Layer 3 of a small transformer language model trained on English Wikipedia (12 layers, counted from 0, width 64).
A neuron's activation on a vector x is SiLU(gate . x) times (in . x), where the dot is the dot product.

Input weights of the MLP neurons that the questions are about. A number n stands for n times 0.016.
n5 gate: 29 0 -3 -38 19 -26 -6 14 -9 8 29 4 -46 7 -42 -1 2 9 -27 -5 30 14 17 19 -11 -7 -6 26 -11 -51 -29 58 -38 33 -15 23 22 66 -6 -9 -5 -17 29 -6 -1 22 33 -3 32 14 -65 -49 -3 -7 -44 -17 -19 7 -43 37 39 -2 -6 -13
n30 gate: 25 -24 -28 2 31 -11 7 -10 -39 -70 -32 -9 -18 12 4 17 -81 12 -1 3 41 -10 27 40 -29 26 -14 31 -7 0 12 -31 0 -7 29 4 -62 14 -14 -48 2 -38 24 16 73 34 -1 -40 32 0 -3 -37 17 33 -18 -9 52 14 -22 -15 20 32 -56 30
n33 gate: 72 17 -9 -4 8 0 16 17 -18 29 -39 31 -16 4 -19 -30 6 -21 -20 29 -21 -10 20 55 -16 18 -24 10 4 49 -7 -20 -33 -18 12 16 -4 56 8 1 -26 4 -31 19 -31 -32 -20 10 -26 -25 -29 -9 -28 -22 -17 -33 -13 -2 -60 64 -9 15 2 22
n43 gate: 13 32 -8 35 -40 -42 0 -28 -26 34 41 15 -28 11 19 1 -9 -30 -44 -6 -20 -15 -4 19 -27 -6 35 28 29 5 8 7 1 25 -8 13 2 -8 -53 -27 -30 52 -18 0 -22 38 -2 24 23 -11 18 5 -13 13 -6 15 8 -18 -12 -18 -18 -4 -14 25
n67 gate: 19 10 18 29 19 15 18 10 -20 -23 18 54 12 -18 40 -25 41 10 -8 17 10 -27 26 -26 33 -22 -41 -1 7 -11 22 -51 -11 -1 5 -3 -11 2 -16 17 -14 19 3 9 7 -5 52 42 6 -14 30 20 -42 -13 -9 33 14 48 -48 3 23 -49 -23 11
n82 gate: -2 -21 -6 -16 -6 7 -23 15 -40 8 -21 34 7 -26 4 15 5 34 -14 20 16 38 10 -24 17 28 -23 13 -3 -37 -27 -12 -44 9 -32 19 8 16 17 -13 -2 17 8 39 0 -27 7 -60 51 36 5 11 7 -2 8 17 18 31 28 15 12 10 19 41
n91 gate: 30 10 -32 -5 -31 1 27 32 35 3 -28 28 7 -2 -49 14 31 -11 18 -56 -14 -44 -46 -9 7 -57 -31 10 24 -5 4 32 -24 -23 -4 -7 -16 37 -26 21 24 -12 36 -34 -3 -15 -2 -21 5 30 -4 -21 3 -31 -6 -28 -46 20 -11 12 26 41 23 36
n93 gate: 35 4 8 -8 -27 -20 -27 37 -6 -55 20 -28 54 -25 22 10 -1 -7 14 -6 -15 16 56 -33 7 -20 2 -2 -17 -39 17 -18 32 14 -23 -75 -23 -18 31 21 -9 37 -3 -14 -43 33 0 28 -39 12 9 29 65 10 39 -17 6 -23 -3 8 36 4 -94 -44
n98 gate: 16 41 32 3 13 -17 -14 -45 -18 17 -10 -24 -11 50 -19 -3 12 14 -31 -22 -17 28 27 -20 -2 -8 -22 -19 -17 57 52 -2 8 23 -10 15 -19 -24 -46 -44 9 -22 8 -22 27 7 -44 -15 40 -22 59 -37 9 -70 4 16 52 -15 -27 -17 -2 19 42 -19
n101 gate: 6 11 -15 -10 -22 -5 -27 -1 -4 28 -44 -3 -34 -6 -6 -41 -23 -55 -2 -8 -21 -27 -28 -10 -18 12 -16 -13 3 -13 -19 -2 -21 15 10 -15 1 34 -28 -12 9 29 8 -53 0 36 21 23 29 -32 -30 16 8 2 10 6 -30 -23 -25 28 7 24 -29 33
n111 gate: 13 15 14 21 -9 42 -4 6 33 15 -40 6 17 -22 6 29 8 18 24 21 -26 15 -4 -14 -23 15 -62 -15 46 -3 8 -3 -20 -26 -4 -13 4 39 37 -14 -36 -20 25 -21 5 -16 33 -38 18 -15 26 -4 1 4 -8 24 8 -9 -15 20 -16 -14 60 -1
n117 gate: 9 -53 -5 10 -6 -30 -11 6 28 -6 -27 -4 -7 -20 -8 15 29 -26 -28 3 16 -17 -1 -9 14 -1 30 -5 29 -18 -28 17 -6 -12 45 21 -32 62 34 -17 -32 -35 -39 -5 -8 28 22 3 41 54 9 -22 75 38 -1 -47 6 -26 35 -1 -32 12 0 2
n131 gate: -2 -7 0 -8 18 9 -17 -83 -6 3 32 24 8 -14 -23 -32 22 16 19 -62 17 -3 30 -2 -28 -13 1 -29 -19 11 -23 -30 4 4 -27 -25 -3 6 5 -30 -13 17 5 45 -20 27 -9 -5 12 -2 21 36 23 -33 -25 -5 -20 14 57 -6 18 31 15 12
n147 gate: 16 29 8 25 45 -4 2 -31 -2 -24 -8 -20 -29 -6 40 -5 21 26 30 3 29 4 -7 -27 -5 8 19 12 -21 -14 4 45 -17 -22 -36 8 -18 10 -13 5 10 37 -46 16 0 19 34 18 20 -24 22 -13 -35 51 -24 15 -26 18 -25 -10 4 -13 -8 -51
n148 gate: 16 8 9 -4 2 4 -50 -47 -44 -43 -36 -6 -18 -42 15 16 10 42 -11 -12 25 28 -15 11 19 -33 -8 -3 -52 -1 -1 11 -58 -3 37 -3 -12 47 -7 1 6 -22 33 32 21 47 -30 3 29 -21 -7 3 -44 -2 51 -11 29 -24 -2 2 56 12 -25 19
n149 gate: 21 -14 54 41 7 32 14 33 22 -7 21 -25 72 -22 13 -52 -10 37 23 -67 7 -1 -19 -29 -5 -23 -23 -2 34 8 12 -13 -7 6 -32 22 3 -16 -31 -7 -51 17 -24 19 -31 45 -11 30 -3 12 -23 -3 1 58 27 -61 39 25 11 79 13 19 30 -3
n159 gate: 34 -24 29 34 -11 35 -10 -3 -37 -30 25 -5 -14 3 25 -32 28 17 -10 -16 -8 -35 17 27 -2 -21 -23 -31 4 12 -49 24 -32 -68 -4 -54 -6 12 -2 4 23 25 -11 36 0 25 13 16 -17 -25 -14 8 13 32 -39 14 -5 66 6 20 26 -19 -53 -4
n181 gate: 28 -27 3 -4 -9 12 -29 6 17 -22 -34 9 -5 -15 -8 10 -3 -22 -27 -3 15 3 26 47 -18 -10 9 44 45 15 5 11 15 13 -8 28 -10 -13 35 21 1 -12 5 28 10 11 8 -12 46 37 -3 0 1 -30 14 -21 -25 37 12 9 -3 2 -21 22
n5 in: -19 21 16 -21 46 -5 67 15 -3 7 -2 -42 17 0 58 -15 -27 -39 -7 14 -21 -23 -10 -22 -26 -17 8 2 39 -8 -3 -30 48 -1 -12 -7 -24 -25 0 60 19 -2 0 -20 -37 29 -20 -10 4 2 28 -1 2 -19 40 9 24 29 -5 2 15 27 -13 0
n30 in: 15 -6 -14 12 25 25 14 -36 42 -8 -31 42 0 -3 -5 -22 -74 -7 -21 -35 15 51 -20 -48 14 -7 -1 23 -26 20 3 12 35 8 -20 4 8 23 7 10 -2 24 12 -16 -8 8 -20 -83 -21 23 3 -19 8 -26 17 8 59 -5 -20 -68 27 -28 -16 15
n33 in: 13 14 -4 26 4 -45 8 8 46 -23 -41 20 -4 -14 -12 -28 -5 -28 1 31 -14 -5 20 14 -11 31 -17 41 -20 21 -14 30 -33 -11 18 14 -1 55 21 -34 -67 27 -8 17 23 -30 0 2 -23 -28 -35 15 -8 -44 -29 -20 5 -14 -5 35 2 19 -33 1
n43 in: 9 -23 -24 18 -34 -31 18 -5 -28 14 19 1 -10 -4 42 3 -1 -35 -26 -19 4 8 -11 28 25 -5 41 -6 16 39 -21 -5 10 -4 -19 -15 15 -22 12 12 -36 55 20 23 27 15 19 21 -6 -21 17 -8 -13 13 -69 38 -45 -14 11 3 -7 47 5 -41
n67 in: -46 -16 3 36 -20 5 25 25 5 6 -27 14 8 19 1 -5 54 7 9 17 -8 -33 -27 -12 -9 4 -12 -10 -4 11 -38 22 -19 4 13 7 -15 16 17 8 -8 -40 -15 34 7 -33 10 38 19 -13 -1 -8 4 -7 13 -27 5 37 -42 7 46 -43 19 -1
n82 in: 4 25 49 1 3 -59 -21 15 24 11 -32 -20 -2 28 -7 33 29 -2 -3 7 -9 -25 4 9 22 -46 -9 -2 -52 -26 0 18 -22 -28 -20 19 -2 26 -11 -29 -8 -40 -12 -6 22 9 19 -32 18 13 -2 -39 8 -13 -41 -12 33 12 -36 -28 -27 20 -16 45
n91 in: -7 31 16 3 -61 54 20 2 -10 17 -11 23 25 32 -54 -5 44 -14 -17 -39 -14 -24 0 15 -41 7 -7 51 -50 29 19 4 3 1 27 38 -40 -8 0 -9 -9 5 -4 -28 -4 30 -22 -36 29 -30 8 -8 -7 -12 -5 -13 -19 -14 36 -2 -33 2 43 6
n93 in: 24 2 -8 -14 23 -33 5 43 -9 -25 -7 -21 40 4 14 24 8 -8 19 -3 -27 -15 42 25 -20 11 -48 -14 8 -18 -13 -10 0 8 17 -48 -51 25 31 3 -23 64 27 -8 -26 58 -4 -10 -17 28 -26 11 26 -13 57 8 15 4 -4 -5 -26 9 -1 20
n98 in: 10 40 54 -10 17 -41 -21 -46 -23 21 5 -13 -15 48 4 -1 7 8 -4 -29 -20 5 17 -13 -6 20 -30 17 -43 23 40 -2 24 5 0 -7 9 -14 -29 -68 49 -15 17 -39 -2 20 -26 -17 49 6 58 -22 25 -37 41 31 52 -25 -16 -44 1 3 23 -16
n101 in: 19 -36 -1 -31 -7 11 18 -15 -6 65 -9 -26 29 0 -22 -2 -34 -9 -43 -21 13 -22 -5 4 5 7 -2 -18 9 -9 0 -19 53 12 -4 17 -33 -9 -12 25 11 9 8 49 14 -5 -13 27 3 -3 8 23 14 -7 -24 -13 -5 -30 4 -25 24 36 -5 -9
n111 in: 24 4 -27 -49 22 2 6 16 -3 -32 -63 5 -31 -49 -10 -9 -41 -26 22 49 -24 -14 5 28 -6 -15 4 35 27 -2 -1 19 -26 25 15 60 -5 22 5 -8 -20 -29 20 -1 -11 16 -11 -22 -18 -8 -4 1 -16 -7 -1 26 -6 1 37 -28 -13 8 27 12
n117 in: 33 21 -50 -18 -2 5 -16 -28 9 30 28 9 -14 39 19 -24 40 -19 -44 -4 -20 38 -13 25 -9 53 8 -4 11 -4 31 18 12 5 -2 -22 5 27 20 3 19 1 -23 48 4 -16 31 38 27 16 50 -60 -35 -1 -73 -31 -3 0 -17 36 25 -8 56 -5
n131 in: 13 -15 0 -22 60 -38 5 -22 11 -26 45 14 16 -30 -39 -51 -4 -4 0 -32 -11 -6 14 19 18 -14 11 -23 -6 -6 0 -36 -12 -5 -49 -11 -27 -31 -8 -21 9 15 -21 53 6 14 -1 17 43 24 0 38 15 -15 -28 8 -61 44 4 48 8 7 -22 -38
n147 in: 21 -39 -4 6 -30 21 -36 -3 -13 8 -9 15 10 -49 11 -22 38 -2 10 -21 -51 -5 -4 -29 -29 22 -19 -21 36 -37 47 15 30 22 25 -9 -23 56 6 2 8 5 -3 20 14 -25 3 -9 25 -1 6 -6 -8 26 29 23 -20 8 -8 21 11 3 -34 6
n148 in: 38 16 -4 -56 -31 -22 -36 -53 1 12 -2 -4 -20 -30 -12 -5 -3 -4 -22 -17 21 -4 -12 15 14 -9 5 -20 -41 -16 -7 -8 -11 1 -7 28 31 -12 -71 -36 22 -31 36 41 42 23 -40 -31 16 -9 -19 28 -37 -47 44 -21 11 11 -39 23 29 -10 29 -15
n149 in: 27 -16 33 69 41 29 -8 95 -43 -46 45 12 45 -14 -7 -18 -28 53 -34 -43 19 30 -24 -17 40 -2 10 6 -30 -27 16 -6 12 27 -56 -36 16 -11 -27 -12 -44 52 -15 -8 -50 45 -38 83 -17 45 -35 -31 -1 25 15 -24 -7 -31 -13 78 4 51 -10 -7
n159 in: 5 24 22 13 -19 -8 -35 -71 -23 -26 -31 -3 -1 12 27 14 3 24 4 19 0 -34 -44 -20 -42 -4 12 -28 17 -22 14 2 -24 -61 53 38 -19 51 -43 -11 12 10 26 9 16 5 -9 31 8 4 -54 -8 30 1 1 50 9 68 3 5 22 -8 20 35
n181 in: 24 -24 2 8 8 17 14 19 30 -43 -43 15 -1 -4 3 12 5 -15 -14 18 -17 -19 16 34 -27 -8 16 16 19 2 27 24 9 14 -20 6 -4 16 -11 17 -3 -37 -25 -6 12 -4 28 23 40 8 -30 -13 -10 -6 19 -19 -49 51 28 4 -8 4 38 33

Each question shows a token from some text and the vector x that enters the MLP there. A number n stands for n times 0.018.

"ay": 28 -17 -9 51 24 -17 -10 6 22 -1 -18 2 -10 -6 -41 34 11 3 13 -7 4 10 22 12 5 23 16 3 -5 -2 7 2 40 11 56 -6 22 16 7 -33 26 -1 2 24 -1 -26 -4 9 25 -1 17 -43 0 -11 0 2 -26 31 -17 12 -16 -19 -19 29
The two highest activations, in order: n181, n117

"|": -2 21 8 5 3 -13 46 8 10 -8 4 -5 -24 2 32 15 -23 -9 -3 -56 -20 11 -6 5 36 33 9 2 -24 -30 -28 5 29 -4 -1 -11 -5 14 10 -7 -14 23 -4 0 -20 -50 -12 -35 0 12 -3 -27 0 -11 20 19 -10 8 8 28 4 -17 -24 -18
The neuron with the highest activation: n93

" |": -34 7 9 -5 9 -1 30 4 5 -14 -2 -14 -34 -2 17 16 -13 5 1 -37 6 11 27 18 18 -6 25 -22 -39 -17 0 -12 17 -5 2 17 -13 25 -9 2 -19 3 30 4 -11 -68 -3 17 19 -10 39 -7 2 -6 19 16 -12 8 13 -11 -1 4 -1 15
The neuron with the highest activation: n98

"bum": 5 15 31 19 4 2 -4 22 19 -19 -61 2 21 0 -10 26 0 -1 19 19 -21 4 13 7 -1 2 15 8 -20 -27 14 -2 15 26 -21 -3 -6 -26 12 32 5 16 21 8 -7 -22 20 -18 45 13 11 -47 -6 -9 6 -31 -15 29 -31 32 -7 -3 -8 12
The most active neuron and its activation: n181, at about 7.9

"1": -29 -15 -19 -4 12 -1 27 -20 36 7 9 -5 -19 -4 12 19 -20 11 16 34 -16 -17 16 14 -36 -12 -9 -25 -16 -5 -23 -14 21 5 -45 -2 -18 -21 -7 12 20 28 -9 -16 9 -32 -12 -5 4 20 11 -50 -34 24 1 7 9 -33 -3 -1 25 1 8 -6
The most active neuron and its activation: n159, at about 0.44

" ": -48 6 24 -11 33 30 17 8 -11 3 17 -8 -13 15 16 0 -2 -7 -38 -2 -13 -3 4 -6 -33 -11 10 -33 -6 -21 -3 -4 20 -17 37 -16 3 -16 12 14 9 -23 1 -3 -24 -8 -24 -10 6 17 25 -27 -48 6 -3 25 -15 13 12 2 -15 -14 -8 1
The most active neuron and its activation: n33, at about 0.84

"21": 15 13 -16 -10 15 8 -1 4 21 -9 5 -3 10 -20 20 41 7 -20 14 25 2 -25 -1 20 -45 -4 1 -32 -38 -12 -16 -4 37 -14 16 -13 -10 -25 12 13 -3 2 16 -32 21 11 -6 -9 -13 1 23 -33 -28 -10 9 3 0 -20 -11 1 12 10 16 38
The neuron with the highest activation: n131

"le": 40 -28 -22 47 22 -17 -13 -3 22 22 -14 4 -1 -11 -25 17 -6 -12 34 18 26 17 -13 -1 5 -1 2 -24 11 -3 9 6 33 -10 19 8 -19 17 4 15 23 3 4 11 -20 -16 28 -2 -1 -15 5 -22 1 24 6 -28 -33 7 -16 -35 -47 -43 3 0
The neuron with the highest activation: n147

" tr": -14 0 8 37 -2 -9 -45 20 3 20 20 -32 16 9 -6 19 -6 -1 5 -9 2 -15 16 6 -17 17 0 -32 4 -11 -9 -22 18 4 -27 -7 -12 4 -17 22 -32 -7 20 -6 23 9 -8 63 -14 9 -22 -8 -35 5 -28 6 -15 -34 48 13 -6 -10 10 13
The neuron with the highest activation: n149

" rele": 19 1 11 10 -3 -5 1 24 -28 21 10 10 -36 -2 15 40 -4 44 -19 18 -11 -1 -4 -22 -31 -4 31 12 1 2 -17 -1 39 -34 18 -4 -2 10 -3 -4 13 12 24 -2 -2 -4 -24 29 23 5 8 43 -10 7 -9 4 -29 1 -2 -33 -18 -28 8 1
The three highest activations, in order: n43, n159, n33

"it": -14 26 -5 -13 -9 5 35 18 30 -7 25 40 -13 11 -13 0 4 -19 31 34 3 15 3 -4 -11 15 9 -28 6 -25 -12 -9 17 4 33 4 38 -18 -4 -19 7 -12 -14 -2 -18 -19 -11 6 7 -34 16 -65 25 11 -17 -5 4 -16 -3 -28 -21 -6 -25 4
The neuron with the highest activation: n131

" A": -10 7 -29 -10 11 7 43 29 -15 12 -7 22 5 -29 6 32 -24 13 15 -13 13 3 26 -17 5 9 5 -19 -26 -31 -15 12 -4 -20 40 6 13 -15 10 23 -2 -13 15 2 25 2 8 -15 46 23 10 3 -8 8 -22 5 23 -19 25 24 -31 -12 2 -4
The neuron with the highest activation: n111

" was": 16 29 12 -39 1 -7 42 1 25 26 18 -4 -4 -30 14 14 11 30 12 23 -17 -45 41 4 0 21 31 -7 -11 -14 -16 -13 12 -18 10 -26 -4 -2 5 45 10 11 12 -4 -5 18 21 14 33 5 1 -51 -1 10 12 13 -16 -9 13 20 -8 2 14 -14
The most active neuron and its activation: n5, at about 1.4

"he": 16 -1 0 16 -2 11 1 -4 42 14 -11 10 32 -14 -1 23 -17 -32 30 17 26 -20 19 -13 20 25 27 2 -33 -13 19 12 16 -18 -6 -13 -5 -14 -6 33 27 16 0 1 -11 7 -25 -39 5 -8 -20 -34 -20 15 11 33 -34 36 -19 0 -19 -49 -9 13
The neuron with the highest activation: n147

"in": -28 22 -17 48 -12 -32 26 9 22 9 11 20 8 -29 -18 -1 -27 -9 7 19 18 -19 -13 8 -4 24 -17 -16 -38 -17 -34 -18 8 23 14 6 -7 -8 0 -18 0 0 1 1 4 -31 -16 25 -18 -14 -6 -31 -3 4 -29 38 -11 7 -27 16 -18 16 -22 54
The neuron with the highest activation: n33

"is": 5 5 2 -17 -20 8 16 18 37 -26 38 19 -11 -23 -1 28 7 -25 -24 9 9 -16 -11 13 21 -2 27 -28 -3 2 11 -8 24 7 86 4 29 -4 -1 -17 14 7 1 23 1 1 -27 6 8 -7 -2 -10 -30 6 2 24 -2 5 -30 -17 1 -16 -40 31
The neuron with the highest activation: n148

"10": 1 25 -17 -39 28 -3 20 10 15 -6 10 -4 1 -22 0 31 -5 -14 7 29 6 18 -15 7 -43 -18 -12 -15 -29 5 -26 2 43 -14 40 -7 -11 -2 12 10 22 -4 0 -15 33 -25 4 -10 -30 3 5 -25 -16 7 20 8 -10 11 3 -21 9 30 -13 21
The most active neuron and its activation: n30, at about 1.3

"av": -26 10 -33 -1 1 3 -16 -16 9 28 5 17 -6 20 -27 28 -10 42 -19 28 -8 17 -20 7 25 -16 -11 6 -26 3 -15 -16 6 -23 28 -37 6 -7 0 -27 17 3 0 33 3 -23 -17 49 -17 5 -3 19 7 32 -4 46 -47 12 2 -3 -20 -6 -4 28
The most active neuron and its activation: n159, at about 1.2

"ie": -11 -20 11 27 7 -40 2 10 40 18 -10 15 -21 -32 -26 21 -12 -12 0 15 27 11 24 -11 16 -4 -6 4 -24 -4 7 15 40 1 -7 -4 9 -7 -2 52 26 15 7 28 -6 -21 2 19 34 -4 11 -27 -18 21 -12 -7 8 -1 -22 13 -33 -19 1 6
The three highest activations, in order: n159, n181, n117

"é": -10 -4 -34 39 -6 0 -15 27 24 17 -28 11 20 6 -29 15 -15 27 32 -12 -8 5 40 10 40 2 -7 1 -1 -17 1 -14 4 45 -12 -22 19 -29 12 8 28 2 -9 38 13 -19 -14 -5 -6 9 14 -32 -5 24 9 27 -28 10 -9 9 -25 -11 8 -16
The two highest activations, in order: n159, n5

"S": -28 -11 -44 17 12 21 7 35 13 -17 -2 2 -9 -12 12 9 -31 9 -9 15 -18 -3 -4 -8 -35 22 0 -3 8 -13 -1 -20 -8 10 -4 23 -2 -5 23 -11 4 20 29 -3 1 10 14 -19 31 -15 3 -16 -28 -26 -18 19 -8 -51 1 -12 12 -60 12 3
The neuron with the highest activation: n111

" Bl": -21 30 17 3 12 -3 -21 36 22 21 13 -7 -18 -23 4 0 6 20 38 1 -18 8 16 -9 -14 19 -2 -44 9 -10 -5 6 9 -11 -50 -3 -22 1 -9 -20 6 -16 -1 0 15 4 29 -43 20 -8 -27 -18 -41 2 -22 -23 -7 12 38 -9 15 13 -12 -3
The three highest activations, in order: n82, n147, n131

"m": -9 24 -50 7 8 -1 -12 4 43 12 -16 -4 4 0 -49 9 -15 46 -22 43 21 -37 -18 11 17 -7 -15 -14 -35 -2 3 -2 17 -4 38 -32 17 -24 -18 -5 1 19 12 10 -8 -19 -25 -6 -2 6 -10 9 -6 8 -2 5 -12 -9 20 13 -4 -35 -17 31
The most active neuron and its activation: n5, at about 0.51

"ity": 10 -14 -5 42 8 -9 -27 30 19 11 -25 7 -6 10 -21 28 4 14 22 5 31 -12 -19 11 -24 -16 -9 -16 -39 -1 -5 -6 58 17 5 -16 -5 -2 2 16 -1 13 -25 4 3 -16 22 -2 34 7 15 -23 31 -10 -10 -14 -16 2 8 18 6 -13 -15 -18
The neuron with the highest activation: n181

"ment": 31 21 2 18 -13 -18 -13 10 23 3 -19 -16 32 12 -18 16 4 21 38 14 26 -11 7 13 9 -3 -4 -15 -16 4 7 -14 31 16 45 -49 18 -31 9 -1 20 3 -4 -13 -3 -21 -26 18 34 11 17 -26 28 -10 13 5 -1 30 -9 -13 15 -29 -13 28
The most active neuron and its activation: n93, at about 2.8

"–": -1 5 18 -2 31 5 24 18 17 -14 0 -17 -17 17 3 30 -1 -16 13 -43 7 30 -10 0 -1 -19 19 -12 -36 -3 5 10 6 9 28 34 5 -16 8 -20 19 -7 60 1 -3 10 -13 21 5 -2 33 -7 -22 9 -21 -10 -28 6 -15 -6 -25 8 -18 33
The three highest activations, in order: n98, n91, n33

"\n": 27 -11 9 6 27 -17 19 7 2 15 13 -4 -18 11 18 7 5 10 -8 -39 -11 24 -13 4 33 -10 9 -9 8 -36 1 3 30 -25 -40 1 7 -14 8 -15 19 0 10 7 0 -39 -8 -43 -9 -14 -19 10 -36 -30 0 21 0 -22 -4 9 -2 -11 -34 34
The neuron with the highest activation: n82

"ing": 3 -11 17 4 3 -32 9 13 17 -2 -10 -9 -30 -20 -8 3 -25 19 25 13 7 -34 -10 5 -20 24 2 -19 -24 14 5 -19 48 20 -21 -14 -20 -4 -12 -8 12 0 -10 8 -3 -32 7 7 19 -9 31 -50 10 -6 -19 47 -10 24 -22 3 -3 -19 -16 17
The three highest activations, in order: n98, n147, n67

"F": -21 0 -3 28 20 3 13 37 16 18 32 6 -16 -10 7 5 -38 12 13 39 7 -18 26 -3 -34 12 34 -12 0 -9 -4 3 1 -11 23 4 -31 -45 3 -6 -20 2 2 7 7 -41 13 -25 7 -8 17 -16 -10 10 -5 1 -32 -4 -18 16 42 -18 -26 29
The neuron with the highest activation: n67

"C": -47 -6 -17 36 16 8 9 37 22 -17 5 24 -23 -14 16 -1 -32 24 -2 36 3 -30 27 -2 -13 8 11 26 1 -6 -1 -21 -5 -9 -42 10 -18 -23 2 10 -6 9 11 31 -15 -37 -3 -12 41 14 24 -5 -7 8 -12 23 -30 -14 5 18 28 -12 10 -4
The most active neuron and its activation: n67, at about 1.7

"an": 14 10 -21 24 25 -9 6 20 13 30 -4 27 1 -13 -21 27 26 38 1 24 -32 -19 18 6 -17 12 -3 -19 -28 -23 3 9 29 11 6 8 -10 -20 -1 -19 4 -14 -23 14 -9 -20 9 -24 -45 5 -12 -18 1 19 -7 35 -17 2 -2 -29 -5 -32 -27 1
The most active neuron and its activation: n147, at about 0.49

" the": 5 -5 10 -1 12 -2 14 5 1 8 9 -2 -18 -20 10 53 -13 -6 20 -30 -27 20 -15 19 4 -2 27 -26 -18 -26 -24 2 17 22 31 -5 -4 -4 18 24 -20 0 1 1 6 -35 -15 -21 34 10 -17 -24 -3 -7 4 31 -14 5 24 19 -1 -25 -10 -4
The two highest activations, in order: n98, n33

"rit": 30 28 1 14 -14 -34 15 -4 15 1 -3 -11 24 8 -42 -10 5 -15 26 36 -24 -24 -15 -8 -2 19 18 -24 12 -26 -11 1 32 -3 25 -25 12 18 -13 -21 28 -13 15 11 -10 12 -50 -34 -19 -18 2 -31 -5 -11 -12 -8 -13 10 -5 8 -11 -60 -22 15
The three highest activations, in order: n33, n149, n159

" he": 21 8 12 -2 -7 15 -7 32 21 25 23 -7 11 -15 65 10 -3 -37 -20 23 0 -20 27 -3 -9 25 21 -16 -30 -26 43 -20 1 -15 -5 -2 13 -5 11 16 5 27 11 -12 -5 10 -24 -10 14 9 3 -30 -7 20 9 33 -4 40 30 -19 -5 -3 3 28
The neuron with the highest activation: n93

" \"": -19 6 -2 -13 3 -31 11 27 8 19 37 0 0 22 9 20 -29 7 23 -24 2 -16 -1 16 -22 31 20 -6 33 -29 24 7 -12 2 22 27 20 27 14 -8 -6 0 6 -23 -12 -5 -3 -31 -3 14 35 -47 -26 -17 -2 -6 -26 -7 -3 33 -10 -38 8 -3
The two highest activations, in order: n5, n117

"re": 2 -9 -38 17 -11 -35 -1 -11 4 14 19 -9 -10 -3 -28 13 3 -19 -9 32 10 -5 -23 -4 23 -6 19 -18 -42 -8 18 -35 23 -14 11 7 -3 8 22 10 17 19 -4 18 -13 0 -28 -15 -12 6 -3 -6 -8 28 11 10 1 -15 -18 -48 -54 -37 -10 19
The neuron with the highest activation: n181

"2": -19 -23 -26 9 16 1 8 -8 37 2 10 -9 -16 -13 -6 11 -17 -12 24 16 -10 -19 8 18 -23 -24 -15 -14 -14 -9 -4 -24 13 -5 -33 -5 -10 -30 5 17 26 37 -8 -16 9 -30 -12 0 16 7 21 -50 -37 15 6 14 7 -26 0 -5 37 -11 19 -11
The most active neuron and its activation: n159, at about 0.51

"ent": 24 8 20 -1 14 -52 -30 -8 37 4 29 -16 6 2 -23 -1 -10 31 24 4 -9 -17 3 11 10 -11 -2 -31 -18 -4 18 -9 26 29 21 5 -9 15 17 -36 21 -13 -5 27 17 -15 -8 2 17 -27 2 -1 26 16 -22 39 -9 -28 -11 -24 -2 -27 -9 35
The neuron with the highest activation: n98

"b": -26 -6 -20 -25 13 -22 3 36 19 3 33 35 16 25 -6 -1 10 22 9 39 10 0 30 -6 -15 -19 6 -15 -7 16 -7 -7 23 6 -9 -20 -8 -14 -16 -4 10 -12 -2 -7 -13 -43 -50 -33 -13 4 -37 -28 -1 -20 -14 -22 -3 16 19 16 -6 -16 -35 0
The neuron with the highest activation: n43

" comp": 51 12 16 -22 -11 -25 2 78 -13 2 6 -3 6 6 -3 -3 -38 12 3 28 -6 -17 27 -7 -2 6 19 -24 -2 -3 -9 -21 33 -5 40 -18 7 -2 -21 14 -20 1 5 -4 -4 -12 -36 22 -2 -7 3 16 11 -5 16 -10 -26 20 2 29 -2 -33 13 8
The neuron with the highest activation: n93